Layer 2 of a small transformer language model trained on English Wikipedia (8 layers, counted from 0, width 64).
A neuron's activation on a vector x is SiLU(gate . x) times (in . x), where the dot is the dot product.
The model reads these tokens: ")" "\n" "-" " Hampshire" "\n" "-" " Here" "ford" "shire" " (" "unt" "il" " 1974" " and" " from" " 1998" ")" "\n" "-" " Here" "ford" " and" " W" "or" "cest" "er" " (" "from" " 1974" " until" " 1998" ")"

The vector x that enters this layer's MLP at each token. A number n stands for (n - 500) times 0.0032.
0 ")": 394 204 417 275 591 527 456 453 679 533 439 643 408 670 389 550 285 541 291 585 353 435 344 505 321 462 368 482 271 531 347 414 277 804 374 511 525 560 349 610 282 313 522 499 516 652 507 442 643 450 575 628 382 564 582 687 511 317 576 465 659 286 514 448
1 "\n": 539 422 507 607 641 520 652 450 698 524 518 453 193 522 353 341 341 534 379 473 725 534 311 641 686 441 380 388 485 662 172 529 483 351 433 399 635 620 392 607 520 425 567 217 339 542 587 444 664 506 345 469 311 413 455 591 274 465 638 538 670 311 889 330
2 "-": 675 451 417 508 382 669 578 397 682 519 440 384 553 449 293 323 218 567 450 666 523 434 511 645 598 352 368 372 516 733 606 493 766 252 622 373 565 355 493 754 279 478 755 532 449 523 455 453 498 433 638 598 483 178 342 542 195 356 659 487 453 472 712 355
3 " Hampshire": 488 529 327 360 497 476 551 440 508 688 421 657 614 525 448 566 458 482 486 553 341 550 386 548 212 559 311 635 624 431 361 709 439 607 490 807 392 460 446 619 258 236 315 482 563 488 629 353 460 448 536 659 336 289 466 441 525 498 394 489 609 568 490 556
4 "\n": 529 431 497 620 632 517 634 454 693 455 523 435 212 479 387 323 334 516 373 476 699 559 311 652 683 439 381 376 488 675 144 552 473 346 449 406 620 629 421 613 541 439 560 189 326 529 606 446 675 488 344 482 328 395 437 607 289 447 633 547 642 305 893 344
5 "-": 679 461 404 502 368 668 552 401 675 458 453 362 571 427 312 317 207 553 441 663 498 440 516 640 607 362 371 344 534 740 602 501 762 260 622 375 552 359 526 770 281 497 735 499 425 497 448 454 510 396 650 607 483 169 336 548 222 341 655 494 445 443 706 366
6 " Here": 456 606 566 218 354 460 385 398 288 542 654 486 684 602 377 770 586 540 290 572 507 267 431 386 89 547 313 459 609 509 408 386 444 318 475 600 576 498 425 443 453 387 334 368 638 525 607 379 613 293 535 650 470 464 352 260 691 613 315 578 600 462 617 440
7 "ford": 365 437 437 218 528 435 509 390 552 665 453 723 662 556 437 538 472 583 504 501 439 566 492 584 116 446 426 717 390 590 398 706 352 615 446 622 244 429 633 503 323 320 311 419 466 335 650 535 435 516 604 640 388 287 415 298 330 509 431 498 678 597 577 600
8 "shire": 535 631 390 314 464 418 639 530 466 585 429 579 540 559 334 563 498 517 493 458 353 612 370 676 268 495 224 684 610 543 450 745 509 659 463 646 398 381 444 446 218 304 309 451 590 482 595 387 582 381 693 559 365 209 422 431 551 480 378 521 641 531 368 286
9 " (": 462 470 463 507 554 779 608 450 768 497 541 360 306 340 248 470 221 614 558 360 507 685 510 460 711 168 495 526 563 393 367 549 442 299 417 530 397 472 399 621 320 495 704 412 522 520 669 454 629 281 398 320 744 488 430 424 586 483 508 507 542 187 712 348
10 "unt": 579 370 439 209 730 382 518 362 521 439 463 571 692 666 437 593 588 463 459 430 551 286 155 637 285 407 362 649 457 648 471 567 431 507 602 641 546 419 490 27 557 465 324 320 594 299 541 595 436 327 441 439 528 485 276 255 335 271 422 584 536 549 629 625
11 "il": 562 373 562 95 502 501 646 377 436 407 522 482 432 522 395 469 750 648 591 397 574 236 414 686 423 477 433 657 378 469 170 693 242 492 361 407 434 447 496 354 295 514 517 518 672 366 230 458 405 389 769 461 189 286 505 451 464 390 344 538 631 685 385 438
12 " 1974": 382 293 430 424 613 441 604 512 594 695 451 469 628 561 546 464 327 493 389 551 409 842 442 584 345 513 300 367 308 532 522 664 547 581 493 436 475 344 531 646 294 289 539 524 488 339 848 294 657 495 577 607 305 442 429 511 562 310 478 576 700 619 429 482
13 " and": 471 529 634 422 601 642 506 274 655 267 522 370 610 547 483 577 480 432 360 364 512 552 403 458 653 536 274 488 679 588 530 362 411 306 516 397 486 517 480 529 266 220 728 404 439 452 669 459 536 463 508 549 435 346 569 516 493 422 610 446 659 761 542 331
14 " from": 534 494 472 250 468 698 459 188 663 312 440 446 464 435 467 579 395 579 435 423 352 422 439 521 787 363 402 297 553 686 378 458 539 428 676 397 627 504 497 457 133 403 565 257 394 556 496 550 713 408 722 452 536 422 531 486 442 378 539 316 544 674 582 390
15 " 1998": 453 334 368 515 638 533 635 513 576 715 467 485 468 631 550 597 332 577 290 570 375 828 622 554 243 550 365 389 230 659 473 596 532 490 488 370 632 285 634 616 411 337 480 482 423 339 726 290 728 513 632 488 433 518 499 686 722 292 556 428 584 561 526 475
16 ")": 379 287 399 359 531 503 441 460 710 374 362 612 420 573 395 562 315 432 323 615 312 465 326 505 354 436 417 524 259 697 289 363 356 697 377 478 521 582 474 520 271 322 612 502 540 641 455 521 688 443 611 635 348 505 591 725 440 249 645 445 688 436 526 400
17 "\n": 558 414 497 626 618 525 650 460 687 407 519 429 213 461 396 302 316 533 324 472 666 601 323 688 635 442 379 355 494 653 155 583 413 338 483 407 618 610 404 627 553 434 476 202 330 520 634 445 658 477 339 512 392 401 415 601 311 412 647 584 636 266 869 363
18 "-": 673 477 386 551 380 673 556 376 695 494 424 390 546 428 290 338 216 535 461 671 530 413 499 622 621 365 373 371 531 735 594 490 761 237 585 389 565 345 526 732 293 480 753 510 426 513 434 476 511 366 638 606 466 211 337 573 186 353 671 491 437 485 701 352
19 " Here": 481 598 562 213 356 473 380 391 267 560 652 492 679 613 378 775 603 533 286 598 515 275 421 374 99 537 323 459 616 542 403 395 448 314 479 594 584 500 420 452 448 379 343 402 624 526 610 385 600 287 520 642 469 459 365 260 702 625 316 566 601 461 612 422
20 "ford": 377 431 436 222 531 443 510 396 564 675 452 719 650 571 430 542 465 581 509 508 438 575 484 586 116 433 434 722 381 611 401 719 353 606 443 619 254 426 633 498 310 319 319 410 451 345 652 544 432 504 597 634 386 302 418 306 316 509 436 481 678 593 577 580
21 " and": 458 528 645 370 615 645 497 254 658 319 539 352 586 581 478 547 495 449 367 373 531 543 406 447 656 525 273 512 687 585 529 374 426 311 518 398 481 513 464 551 269 217 740 413 429 482 677 461 522 485 475 557 446 343 571 500 520 420 599 459 647 768 568 349
22 " W": 513 493 433 458 443 686 590 436 681 405 410 509 252 511 614 511 863 539 604 422 185 427 240 579 389 547 143 741 479 304 325 587 453 601 370 392 414 325 227 733 547 583 595 423 526 712 519 516 689 261 562 511 378 598 538 478 340 338 396 555 306 469 555 426
23 "or": 610 639 640 136 410 402 466 362 531 251 450 429 470 729 433 527 667 307 511 432 597 338 468 578 341 663 386 468 457 472 388 534 200 168 501 674 456 530 501 334 347 476 433 290 746 344 424 495 346 227 581 488 408 373 594 397 317 461 407 465 831 454 549 478
24 "cest": 337 345 676 465 804 491 782 606 537 533 497 612 540 685 373 300 704 643 595 416 353 392 364 681 196 597 390 606 443 257 447 454 325 823 666 602 619 441 340 428 629 554 555 202 627 369 590 533 516 439 460 587 424 639 327 433 384 474 469 437 422 614 596 619
25 "er": 597 644 578 199 413 413 463 357 531 384 452 435 442 615 448 496 475 317 496 568 526 412 550 692 288 543 353 687 484 374 208 443 459 429 366 677 485 269 435 495 389 326 448 392 786 365 530 438 277 123 740 474 398 347 447 571 540 566 348 654 643 409 505 393
26 " (": 473 490 469 512 568 785 617 448 759 509 532 366 323 335 224 476 237 602 563 357 514 698 502 460 682 176 515 535 579 358 350 559 426 301 403 518 387 434 380 595 327 488 688 433 516 507 678 465 623 282 403 348 758 487 412 441 601 492 516 502 528 183 706 359
27 "from": 625 426 427 358 407 760 514 238 558 427 413 609 367 425 447 592 440 421 388 382 447 425 476 508 719 399 288 451 374 643 297 508 749 554 580 386 695 476 379 585 318 317 578 283 698 570 638 547 546 387 703 448 522 178 646 469 406 487 490 375 526 675 583 544
28 " 1974": 401 284 443 402 612 437 606 535 586 684 460 477 640 556 535 467 331 509 395 549 417 855 443 576 324 526 301 339 308 519 529 653 551 602 511 424 468 350 523 648 305 291 507 538 515 339 876 294 649 518 561 611 332 446 426 518 581 298 472 580 688 585 414 485
29 " until": 452 535 456 297 647 601 708 262 646 454 563 425 664 644 428 649 370 623 330 323 459 575 310 356 806 393 570 523 748 808 550 473 789 449 617 442 586 548 639 441 201 360 507 308 533 536 506 499 555 364 503 524 627 422 540 635 459 630 516 393 604 491 511 622
30 " 1998": 445 348 368 511 638 519 649 506 580 701 465 482 483 621 546 602 320 561 302 571 378 831 608 557 241 558 363 380 229 655 479 594 529 483 484 369 626 294 644 601 422 328 488 482 428 332 739 292 727 512 645 485 439 519 504 686 699 274 561 428 582 565 532 475
31 ")": 363 294 391 367 519 498 443 461 700 339 364 606 434 547 402 567 307 412 326 615 314 470 321 500 355 440 424 512 262 709 282 357 348 681 380 476 516 584 494 500 277 326 610 494 535 626 461 536 689 431 620 641 355 503 596 726 427 242 652 448 685 437 504 402

Each question shows the input weights of one neuron of the MLP. A number n stands for (n - 500) times 0.0022.

n46 gate: 572 421 525 507 640 552 501 494 705 604 538 468 614 66 529 422 567 431 376 465 758 436 509 464 515 511 455 521 319 488 540 432 526 539 729 391 404 635 657 401 415 590 364 599 574 669 340 357 562 649 469 514 444 424 585 670 488 660 660 555 402 390 336 555
n46 in: 475 408 522 331 611 434 504 402 764 771 480 371 654 159 390 511 665 508 371 363 648 622 460 381 433 412 435 383 339 473 341 489 609 459 693 378 385 732 550 496 637 462 575 551 588 650 490 501 539 607 595 560 463 502 440 714 396 659 694 719 306 448 489 557
On which token does it fire most, and how strongly? 23 "or", at about 0.4

n34 gate: 355 399 536 739 586 389 444 358 423 376 563 442 453 360 428 643 560 350 566 521 552 472 424 612 408 481 471 375 541 284 547 595 716 614 648 434 405 638 460 543 494 668 374 546 447 514 310 329 465 644 475 412 519 540 492 234 596 426 724 377 492 434 376 557
n34 in: 682 473 484 462 562 502 391 381 455 534 250 513 590 385 547 217 553 471 342 518 302 514 810 632 386 603 616 494 584 534 537 475 540 657 619 438 494 666 461 740 507 517 504 598 503 525 760 517 496 468 598 429 536 783 548 393 409 242 590 267 512 317 707 289
On which token does it fire most, and how strongly? 11 "il", at about 0.43

n55 gate: 601 348 513 388 354 528 412 447 558 414 473 557 551 520 738 363 473 481 434 587 472 643 402 443 464 672 454 578 418 538 667 362 439 531 421 606 411 611 360 687 513 580 530 549 459 542 601 346 524 649 349 378 503 527 440 467 617 410 539 624 563 429 507 425
n55 in: 503 467 491 483 497 482 471 248 723 576 572 489 586 498 526 408 596 604 589 876 531 384 374 532 490 535 480 493 528 382 619 584 530 485 498 514 622 484 442 452 601 563 582 577 591 669 524 469 526 614 232 594 398 594 539 526 337 543 470 465 461 623 638 548
On which token does it fire most? 22 " W"

n124 gate: 378 543 493 505 472 401 322 492 797 492 808 598 647 533 630 536 369 485 613 507 521 611 465 708 434 471 393 532 387 460 506 538 641 362 560 565 548 509 575 310 382 698 385 360 620 693 436 532 433 594 353 541 543 520 359 625 394 597 361 510 345 528 553 405
n124 in: 416 427 596 607 658 392 363 550 592 586 464 677 419 510 447 597 543 425 310 453 472 574 394 592 387 642 555 565 602 502 414 502 479 566 574 459 529 314 396 464 487 573 229 503 504 520 499 403 395 507 578 323 466 585 665 549 316 503 511 671 741 520 600 516
On which token does it fire most, and how strongly? 10 "unt", at about 0.97

n120 gate: 441 588 355 366 589 564 502 701 411 548 367 464 579 468 305 444 512 538 443 631 494 543 507 402 484 471 769 498 320 506 646 392 390 476 515 553 457 525 573 356 266 517 340 436 402 545 634 603 378 563 484 370 294 542 638 386 606 464 368 894 420 608 507 522
n120 in: 542 422 577 329 606 574 493 423 525 359 512 524 511 326 587 503 647 605 515 606 411 469 459 531 520 403 558 530 334 429 647 581 426 564 711 331 606 411 422 574 356 678 476 322 368 518 511 578 558 580 332 575 658 502 652 495 417 451 611 662 528 440 408 709
On which token does it fire most, and how strongly? 10 "unt", at about 0.28

n109 gate: 514 593 466 374 523 467 606 280 482 376 330 655 576 416 403 520 565 508 353 438 587 450 445 367 579 470 590 439 282 402 490 390 540 471 349 659 632 371 475 360 451 316 518 620 709 521 426 362 425 511 589 450 571 297 459 525 502 478 484 545 367 465 479 515
n109 in: 460 493 478 582 414 462 437 527 495 589 459 473 511 598 410 573 385 209 613 416 456 588 538 487 335 361 561 456 347 556 614 432 365 408 544 522 409 362 557 453 439 487 701 580 465 509 380 690 485 444 521 462 490 329 213 557 639 609 319 343 457 615 340 519
On which token does it fire most? 25 "er"

n97 gate: 582 480 650 700 172 394 431 558 532 308 485 355 517 310 705 569 528 413 528 575 702 472 515 400 543 680 533 475 522 244 590 552 650 381 459 432 484 385 199 495 353 340 461 660 513 278 430 478 652 611 421 341 190 627 474 468 776 499 403 584 377 575 475 565
n97 in: 615 535 390 316 734 464 523 655 507 863 509 540 595 714 428 525 339 333 592 485 462 461 471 367 620 310 602 500 595 576 288 541 346 622 573 503 642 595 682 576 603 591 441 415 399 664 474 387 550 479 629 564 676 383 451 343 498 529 575 528 420 624 435 566
On which token does it fire most? 23 "or"

n18 gate: 626 479 280 693 679 671 366 655 596 626 491 510 498 497 389 386 238 330 500 421 346 425 583 483 407 720 447 562 494 471 523 304 521 500 529 425 670 514 397 391 633 563 502 625 481 568 566 480 436 515 417 595 622 529 410 449 472 708 661 350 645 755 331 483
n18 in: 502 603 435 475 610 548 601 437 350 687 322 566 179 371 432 721 672 367 466 483 399 627 654 562 449 548 483 327 552 422 404 625 525 468 504 487 515 343 448 660 459 308 561 427 424 234 484 416 298 612 459 402 403 475 591 531 506 275 510 394 448 508 605 396
On which token does it fire most? 15 " 1998"

n78 gate: 589 555 514 315 393 547 648 790 289 560 446 548 411 712 685 498 319 568 476 558 519 554 580 372 461 628 439 273 527 547 458 446 410 444 378 479 634 424 512 515 496 515 321 448 454 553 536 696 542 531 455 565 657 459 298 488 559 588 499 275 467 523 323 551
n78 in: 547 332 400 292 259 493 382 757 343 667 538 427 430 687 696 346 492 510 475 584 539 531 476 541 474 501 386 420 409 419 464 499 299 446 515 529 745 435 535 496 707 486 540 473 493 417 426 639 654 434 500 471 544 457 374 483 684 423 615 484 394 636 383 442
On which token does it fire most? 15 " 1998"

n117 gate: 448 232 450 655 387 666 387 604 610 420 404 469 808 348 542 547 571 511 528 536 704 494 577 467 485 270 673 532 398 463 673 686 520 270 564 582 646 403 571 355 362 497 398 408 659 553 624 593 444 485 336 360 479 521 539 630 363 536 614 611 390 629 430 443
n117 in: 581 571 690 520 521 353 624 466 527 567 656 490 322 357 409 436 551 538 605 521 480 505 565 574 528 767 431 584 584 597 407 385 525 650 380 596 409 487 449 430 583 441 733 504 440 430 421 514 561 363 749 726 417 497 438 348 372 423 336 483 610 371 510 559
On which token does it fire most? 18 "-"

n86 gate: 473 423 429 320 459 478 511 658 426 439 367 512 541 539 402 644 621 594 522 556 401 705 379 482 586 509 561 391 720 363 543 392 411 616 486 438 540 657 544 517 550 413 449 534 652 457 388 530 417 410 572 451 610 631 420 475 588 650 737 671 515 337 447 446
n86 in: 553 451 685 458 522 460 291 601 601 606 702 386 416 613 624 426 403 628 431 402 539 523 669 422 495 443 387 505 414 636 502 584 495 434 575 431 592 492 505 544 451 524 347 531 448 520 488 578 508 622 550 466 494 239 611 442 539 397 403 657 487 493 597 571
On which token does it fire most? 22 " W"

n31 gate: 601 509 612 519 564 613 272 493 573 527 565 683 353 346 439 697 499 634 406 374 363 626 602 534 536 392 471 467 539 370 605 422 381 825 368 254 516 571 449 548 586 454 507 576 408 658 546 366 500 674 355 529 467 608 475 549 415 547 670 618 558 439 529 503
n31 in: 560 564 481 406 298 370 604 633 361 392 521 393 392 552 491 387 514 551 609 528 421 408 509 533 450 576 405 439 558 715 277 403 497 508 554 815 282 501 549 508 370 478 614 409 556 350 565 504 285 631 664 581 586 569 358 354 430 426 505 391 445 338 351 316
On which token does it fire most? 29 " until"

n118 gate: 572 610 532 413 519 500 577 555 494 496 345 591 439 502 403 491 212 523 362 399 529 695 719 647 450 621 312 647 528 393 634 290 494 465 518 369 685 573 378 155 539 723 420 546 351 572 651 228 428 362 483 596 347 451 512 476 481 313 263 549 399 546 394 404
n118 in: 364 580 452 424 557 607 609 330 426 496 444 253 567 367 455 480 486 287 425 409 448 442 644 543 224 458 369 472 367 507 416 414 518 640 620 398 344 530 317 373 459 482 591 471 446 369 461 455 472 498 458 503 473 333 505 604 465 633 441 466 642 510 433 429
Its two highest activations, in order, are on tokens 8 "shire", 25 "er"

n14 gate: 563 753 381 587 462 388 523 413 485 576 522 331 567 473 420 547 462 361 707 373 481 301 405 342 437 649 426 576 426 375 542 440 278 712 369 291 322 560 654 512 561 392 459 545 411 440 470 423 631 634 562 357 474 534 504 508 517 572 448 310 410 701 710 609
n14 in: 603 636 458 576 621 476 587 458 454 542 399 393 498 458 336 666 413 505 785 324 483 421 346 427 336 569 272 505 543 484 498 456 370 643 353 563 420 510 589 555 507 264 497 432 483 448 544 385 559 632 431 409 394 579 488 532 428 572 555 384 490 612 674 575
On which token does it fire most? 7 "ford"

n3 gate: 414 424 634 466 272 556 590 542 402 361 372 525 506 339 689 523 585 442 698 387 415 440 433 800 494 401 542 595 473 476 448 386 627 553 563 388 395 552 475 389 306 545 361 506 473 285 475 485 317 418 426 389 540 478 500 282 470 378 592 353 442 434 602 383
n3 in: 454 558 454 584 328 568 485 515 489 560 383 472 438 516 539 375 373 615 584 560 372 399 385 631 332 519 565 420 654 350 513 537 505 644 384 511 580 387 786 526 419 501 425 260 686 353 476 740 633 315 525 340 413 519 542 497 444 572 483 554 589 558 209 436
On which token does it fire most, and how strongly? 11 "il", at about 1.1

n63 gate: 554 640 603 426 556 435 584 576 605 629 550 523 555 620 482 772 545 658 339 476 562 381 624 538 577 527 470 541 623 570 482 500 538 623 564 508 496 596 567 541 477 472 428 422 709 602 532 381 306 549 423 614 691 563 580 398 614 278 675 599 312 473 439 543
n63 in: 301 407 530 432 461 460 387 559 470 446 591 293 582 528 590 533 399 593 614 545 667 516 218 485 557 341 467 509 577 463 537 425 395 518 567 444 562 334 611 413 552 296 466 553 502 418 553 413 686 460 641 318 649 469 642 620 527 579 441 322 432 472 544 468
On which token does it fire most? 29 " until"

n83 gate: 456 531 686 316 611 555 384 651 436 502 495 697 515 636 472 601 653 610 512 678 626 459 513 509 691 603 402 633 577 555 533 247 516 573 529 557 388 589 554 518 430 657 458 617 351 436 665 361 350 654 357 569 417 669 534 493 403 502 365 271 660 507 688 439
n83 in: 471 434 303 393 554 449 395 451 725 633 427 493 535 503 496 383 300 589 649 543 369 503 534 451 411 495 599 466 510 514 433 667 433 544 665 552 556 428 373 534 437 517 633 331 740 609 471 532 465 646 399 371 483 395 272 541 500 617 506 653 344 449 454 527
On which token does it fire most, and how strongly? 24 "cest", at about 0.45

n108 gate: 531 582 589 370 603 511 616 567 501 313 596 498 583 484 711 527 280 461 561 504 383 490 598 524 589 534 597 609 430 491 354 398 454 294 594 497 492 689 572 538 510 512 645 362 446 493 322 513 505 817 418 518 324 607 482 496 491 790 540 268 436 320 606 555
n108 in: 391 564 539 263 418 526 634 483 489 527 599 513 347 577 699 505 71 453 707 574 603 598 585 501 436 623 606 454 521 541 452 382 598 281 427 489 511 587 333 276 601 438 785 292 277 464 620 669 407 285 429 764 521 363 419 732 396 600 348 388 138 502 518 585
On which token does it fire most? 4 "\n"

n54 gate: 651 278 341 480 456 597 412 509 507 288 404 572 414 573 440 648 546 462 488 404 420 742 764 458 520 466 448 507 422 463 446 297 224 431 747 420 445 589 509 473 522 289 225 462 552 424 301 491 440 368 383 627 492 484 400 459 819 470 399 457 272 233 482 583
n54 in: 530 481 704 620 449 493 601 620 640 334 488 381 621 488 500 524 468 548 707 371 552 628 580 558 590 546 364 399 318 492 378 399 366 350 630 503 367 369 374 416 578 383 206 473 665 584 536 633 424 412 667 498 497 366 639 525 601 275 433 460 438 540 471 266
Its two highest activations, in order, are on tokens 23 "or", 25 "er"

n92 gate: 520 528 604 494 451 490 484 480 626 534 521 257 481 570 550 588 671 546 528 684 710 529 479 188 610 391 695 441 474 543 630 421 599 427 559 575 445 625 533 523 499 426 329 482 474 575 400 541 215 476 533 543 595 447 528 552 453 296 388 429 352 297 497 554
n92 in: 674 420 623 399 449 373 564 302 422 503 499 437 471 474 535 645 560 719 519 446 556 347 393 498 679 314 517 634 451 430 484 425 751 472 562 727 416 384 569 237 731 317 271 500 466 670 384 398 400 427 361 640 439 536 391 466 444 477 478 213 379 410 473 366
On which token does it fire most, and how strongly? 29 " until", at about 0.82

n70 gate: 543 492 560 662 546 553 605 565 348 684 637 744 409 458 440 613 642 619 482 358 364 508 514 420 366 594 632 488 639 428 524 576 615 504 487 579 399 394 567 409 273 400 461 434 734 451 229 776 575 584 453 625 468 590 499 518 438 378 671 348 609 463 477 356
n70 in: 578 446 466 545 705 503 681 320 525 703 512 523 532 486 486 291 560 456 166 351 380 463 611 626 497 558 667 499 594 434 650 449 357 468 347 446 483 415 474 565 312 536 484 415 518 405 419 603 593 605 567 513 371 627 610 493 514 360 426 434 589 362 492 504
On which token does it fire most? 24 "cest"

n41 gate: 462 504 525 446 575 504 472 476 521 684 513 413 505 700 566 591 685 358 523 407 312 511 468 636 511 466 547 513 611 590 452 515 404 663 562 439 649 478 412 534 477 449 524 569 560 449 623 635 269 568 697 613 466 488 373 453 581 477 473 584 380 416 595 547
n41 in: 408 499 475 516 535 413 414 527 612 522 431 518 652 679 719 467 574 400 519 493 298 465 374 642 541 539 482 511 541 558 439 392 475 678 565 470 656 618 517 522 522 539 561 534 575 447 540 703 411 616 617 423 395 394 312 516 557 421 436 513 477 451 527 519
Its two highest activations, in order, are on tokens 24 "cest", 10 "unt"

n98 gate: 552 579 363 577 472 593 549 502 467 352 602 414 653 373 426 493 443 402 592 509 364 455 467 352 636 534 579 382 283 590 574 349 501 510 423 563 409 541 696 655 584 445 566 532 625 567 596 458 462 593 356 534 530 461 497 472 486 418 798 588 418 534 583 529
n98 in: 481 655 298 462 538 567 310 341 471 311 624 488 432 602 591 392 421 387 450 704 473 571 310 394 680 490 430 346 457 488 515 501 534 323 441 399 444 627 618 557 561 497 631 486 502 540 558 539 218 716 677 430 634 565 567 611 737 509 412 466 402 300 641 761
Its two highest activations, in order, are on tokens 24 "cest", 8 "shire"

n125 gate: 504 447 436 443 528 549 513 570 458 482 435 483 543 470 726 586 454 536 639 560 492 619 437 538 437 634 442 546 407 408 538 542 515 234 487 498 346 531 519 543 505 289 497 506 330 541 680 700 387 503 690 490 458 277 250 282 430 671 397 473 394 393 484 294
n125 in: 404 692 391 462 483 512 434 596 498 289 548 561 530 557 529 604 462 403 317 567 521 811 540 407 689 490 386 626 413 538 250 535 371 607 322 580 539 502 551 487 511 523 531 568 566 543 352 466 643 481 367 499 386 461 653 465 315 362 456 514 483 504 548 422
On which token does it fire most, and how strongly? 8 "shire", at about 0.55

n69 gate: 699 624 476 400 452 262 582 525 634 337 409 393 396 478 441 543 548 468 401 467 478 481 658 627 399 489 553 343 550 389 545 387 356 631 545 422 436 610 601 625 642 487 562 481 490 502 507 703 532 537 287 478 584 642 554 182 442 454 609 530 433 368 526 557
n69 in: 445 576 418 379 416 675 651 439 358 550 529 269 519 665 469 514 492 593 608 370 391 381 589 607 533 597 590 590 756 516 552 585 408 656 385 526 468 574 676 672 543 503 392 498 777 551 501 293 588 603 349 518 353 337 573 400 623 304 679 428 519 351 310 610
On which token does it fire most? 18 "-"

n81 gate: 551 570 722 398 572 274 624 555 553 439 463 544 472 451 482 681 603 564 321 315 481 466 590 341 563 501 570 336 518 397 426 457 557 554 544 795 512 379 483 355 618 509 599 582 409 478 563 621 502 366 521 379 483 593 379 424 542 373 714 346 385 512 389 629
n81 in: 535 351 431 621 598 475 661 441 497 355 596 706 395 534 360 564 469 580 591 450 841 494 459 539 518 471 288 549 559 564 456 546 541 532 564 584 435 547 518 375 455 456 522 653 434 407 456 631 287 495 556 603 457 454 257 607 513 619 499 351 416 487 425 390
Its two highest activations, in order, are on tokens 10 "unt", 24 "cest"

n44 gate: 564 616 579 429 623 583 425 522 388 705 557 396 272 583 524 285 534 558 656 515 575 456 561 434 673 611 521 441 600 596 631 581 515 783 408 535 468 421 435 358 467 368 452 660 542 534 489 623 557 699 443 520 423 476 519 508 335 509 469 668 513 326 592 495
n44 in: 532 606 448 446 515 650 459 438 317 751 442 449 283 713 416 371 608 537 673 434 567 354 663 437 713 703 451 519 589 572 595 535 551 708 371 605 433 438 539 517 553 528 402 544 530 446 453 611 659 618 393 446 390 517 516 569 325 499 545 481 571 316 675 303
On which token does it fire most? 1 "\n"

n74 gate: 430 513 414 215 566 443 424 415 370 607 728 461 384 383 456 658 371 333 443 384 766 536 585 347 534 567 430 650 603 308 298 325 336 603 391 392 366 538 409 387 562 513 618 504 458 519 524 545 394 746 366 688 514 287 336 704 430 465 371 383 427 378 356 660
n74 in: 613 443 602 605 642 505 777 590 536 343 418 442 568 487 465 469 563 609 451 326 536 470 577 489 484 534 579 288 362 432 563 507 437 662 564 536 428 465 559 618 537 428 398 617 458 520 484 441 656 189 360 405 521 631 449 495 391 382 585 517 441 400 352 522
On which token does it fire most? 0 ")"

n22 gate: 479 675 551 553 370 311 642 424 519 332 285 460 333 506 703 323 467 486 324 660 431 493 626 363 546 615 628 741 554 512 593 558 472 738 532 265 489 629 357 635 358 634 353 436 441 394 652 630 423 508 479 272 599 535 186 391 540 527 276 401 383 503 385 306
n22 in: 548 476 468 630 595 351 290 376 577 498 518 622 518 411 200 393 440 331 505 384 332 579 533 605 500 665 587 619 548 456 673 448 395 504 475 297 599 249 419 525 631 614 479 234 494 609 504 338 387 583 413 490 360 580 369 522 497 334 317 489 552 489 589 586
Its two highest activations, in order, are on tokens 22 " W", 29 " until"

n53 gate: 461 452 731 346 392 417 368 426 289 377 383 555 677 590 699 632 537 481 281 360 589 552 370 564 427 407 655 485 604 499 557 422 474 576 397 521 434 557 566 534 540 509 631 589 469 211 481 472 449 600 527 321 513 465 402 423 515 469 551 455 261 421 469 512
n53 in: 690 399 517 609 656 432 477 470 504 339 366 737 811 332 546 409 645 173 613 509 618 516 440 363 330 390 634 570 448 600 485 285 536 361 477 531 411 408 446 364 590 386 371 350 594 371 419 422 601 381 459 560 667 472 619 462 487 504 363 486 467 626 662 350
On which token does it fire most? 10 "unt"

n39 gate: 520 346 344 704 660 470 588 369 465 558 358 497 388 464 547 539 486 482 410 441 657 391 612 525 398 601 667 485 337 491 366 496 713 466 523 447 334 566 652 451 619 519 348 428 376 436 403 533 479 480 435 435 414 575 572 316 582 549 496 336 496 247 80 540
n39 in: 734 541 432 314 580 490 524 286 423 502 535 348 385 564 507 500 403 625 605 599 587 272 474 594 511 382 620 416 349 394 512 635 545 421 415 560 591 457 570 571 553 404 477 568 237 515 465 437 587 365 368 591 578 616 644 393 621 473 448 418 456 534 384 577
Its two highest activations, in order, are on tokens 24 "cest", 8 "shire"

n24 gate: 558 428 612 598 473 612 366 404 705 523 465 691 325 720 704 496 520 385 438 683 610 476 644 504 546 608 414 551 445 627 584 607 640 577 521 385 522 602 445 239 358 599 449 524 465 560 367 765 456 442 429 654 390 586 548 389 740 433 288 430 346 521 465 607
n24 in: 663 381 687 483 337 641 310 646 667 575 672 455 211 609 551 454 590 485 429 542 580 508 392 683 513 430 461 622 403 529 528 448 644 544 632 424 723 531 387 307 242 393 294 591 637 460 388 644 456 465 483 444 468 620 679 603 638 518 593 508 610 570 528 684
On which token does it fire most, and how strongly? 27 "from", at about 0.41

n100 gate: 839 366 485 307 484 371 411 637 389 435 434 448 655 367 554 659 372 539 346 256 526 383 655 373 441 505 569 517 420 96 414 262 284 789 585 436 336 534 543 534 507 349 376 467 406 724 516 498 426 462 517 652 648 321 680 565 613 374 532 576 417 395 482 594
n100 in: 742 374 486 388 726 455 636 241 260 385 470 421 519 415 365 600 488 428 570 358 680 528 584 556 452 494 457 506 448 193 584 372 301 714 569 515 242 458 469 448 682 408 469 280 504 362 700 375 542 475 442 502 673 338 580 487 446 327 769 409 338 310 312 651
On which token does it fire most, and how strongly? 0 ")", at about 0.53

n43 gate: 699 402 495 431 415 506 567 431 212 526 282 490 496 213 623 317 584 508 608 576 437 457 555 524 483 438 574 656 393 348 677 376 472 360 448 498 488 561 620 432 468 444 529 515 373 493 689 574 646 383 555 647 601 515 463 620 329 378 481 591 486 435 320 426
n43 in: 374 675 458 593 675 441 455 524 630 540 637 588 596 802 482 604 496 472 295 465 478 373 486 472 602 500 399 472 594 694 552 515 630 580 508 498 468 470 433 742 489 569 343 523 681 300 433 532 460 558 417 234 409 579 546 401 614 623 497 201 564 589 603 617
On which token does it fire most, and how strongly? 17 "\n", at about 0.15

n57 gate: 441 336 409 622 396 628 508 659 341 393 529 571 625 338 558 354 503 453 408 383 509 498 391 423 465 508 290 470 382 352 609 644 695 391 642 596 359 732 464 414 613 487 532 303 404 577 514 567 622 412 708 553 570 557 600 373 396 598 700 563 684 656 565 425
n57 in: 383 376 467 593 541 535 511 541 423 521 505 396 539 567 444 437 322 582 434 174 405 495 544 478 611 295 581 509 526 374 367 602 461 499 384 426 500 687 383 456 624 500 499 451 658 674 290 513 651 530 472 391 640 307 387 241 516 555 386 435 323 565 555 547
On which token does it fire most? 27 "from"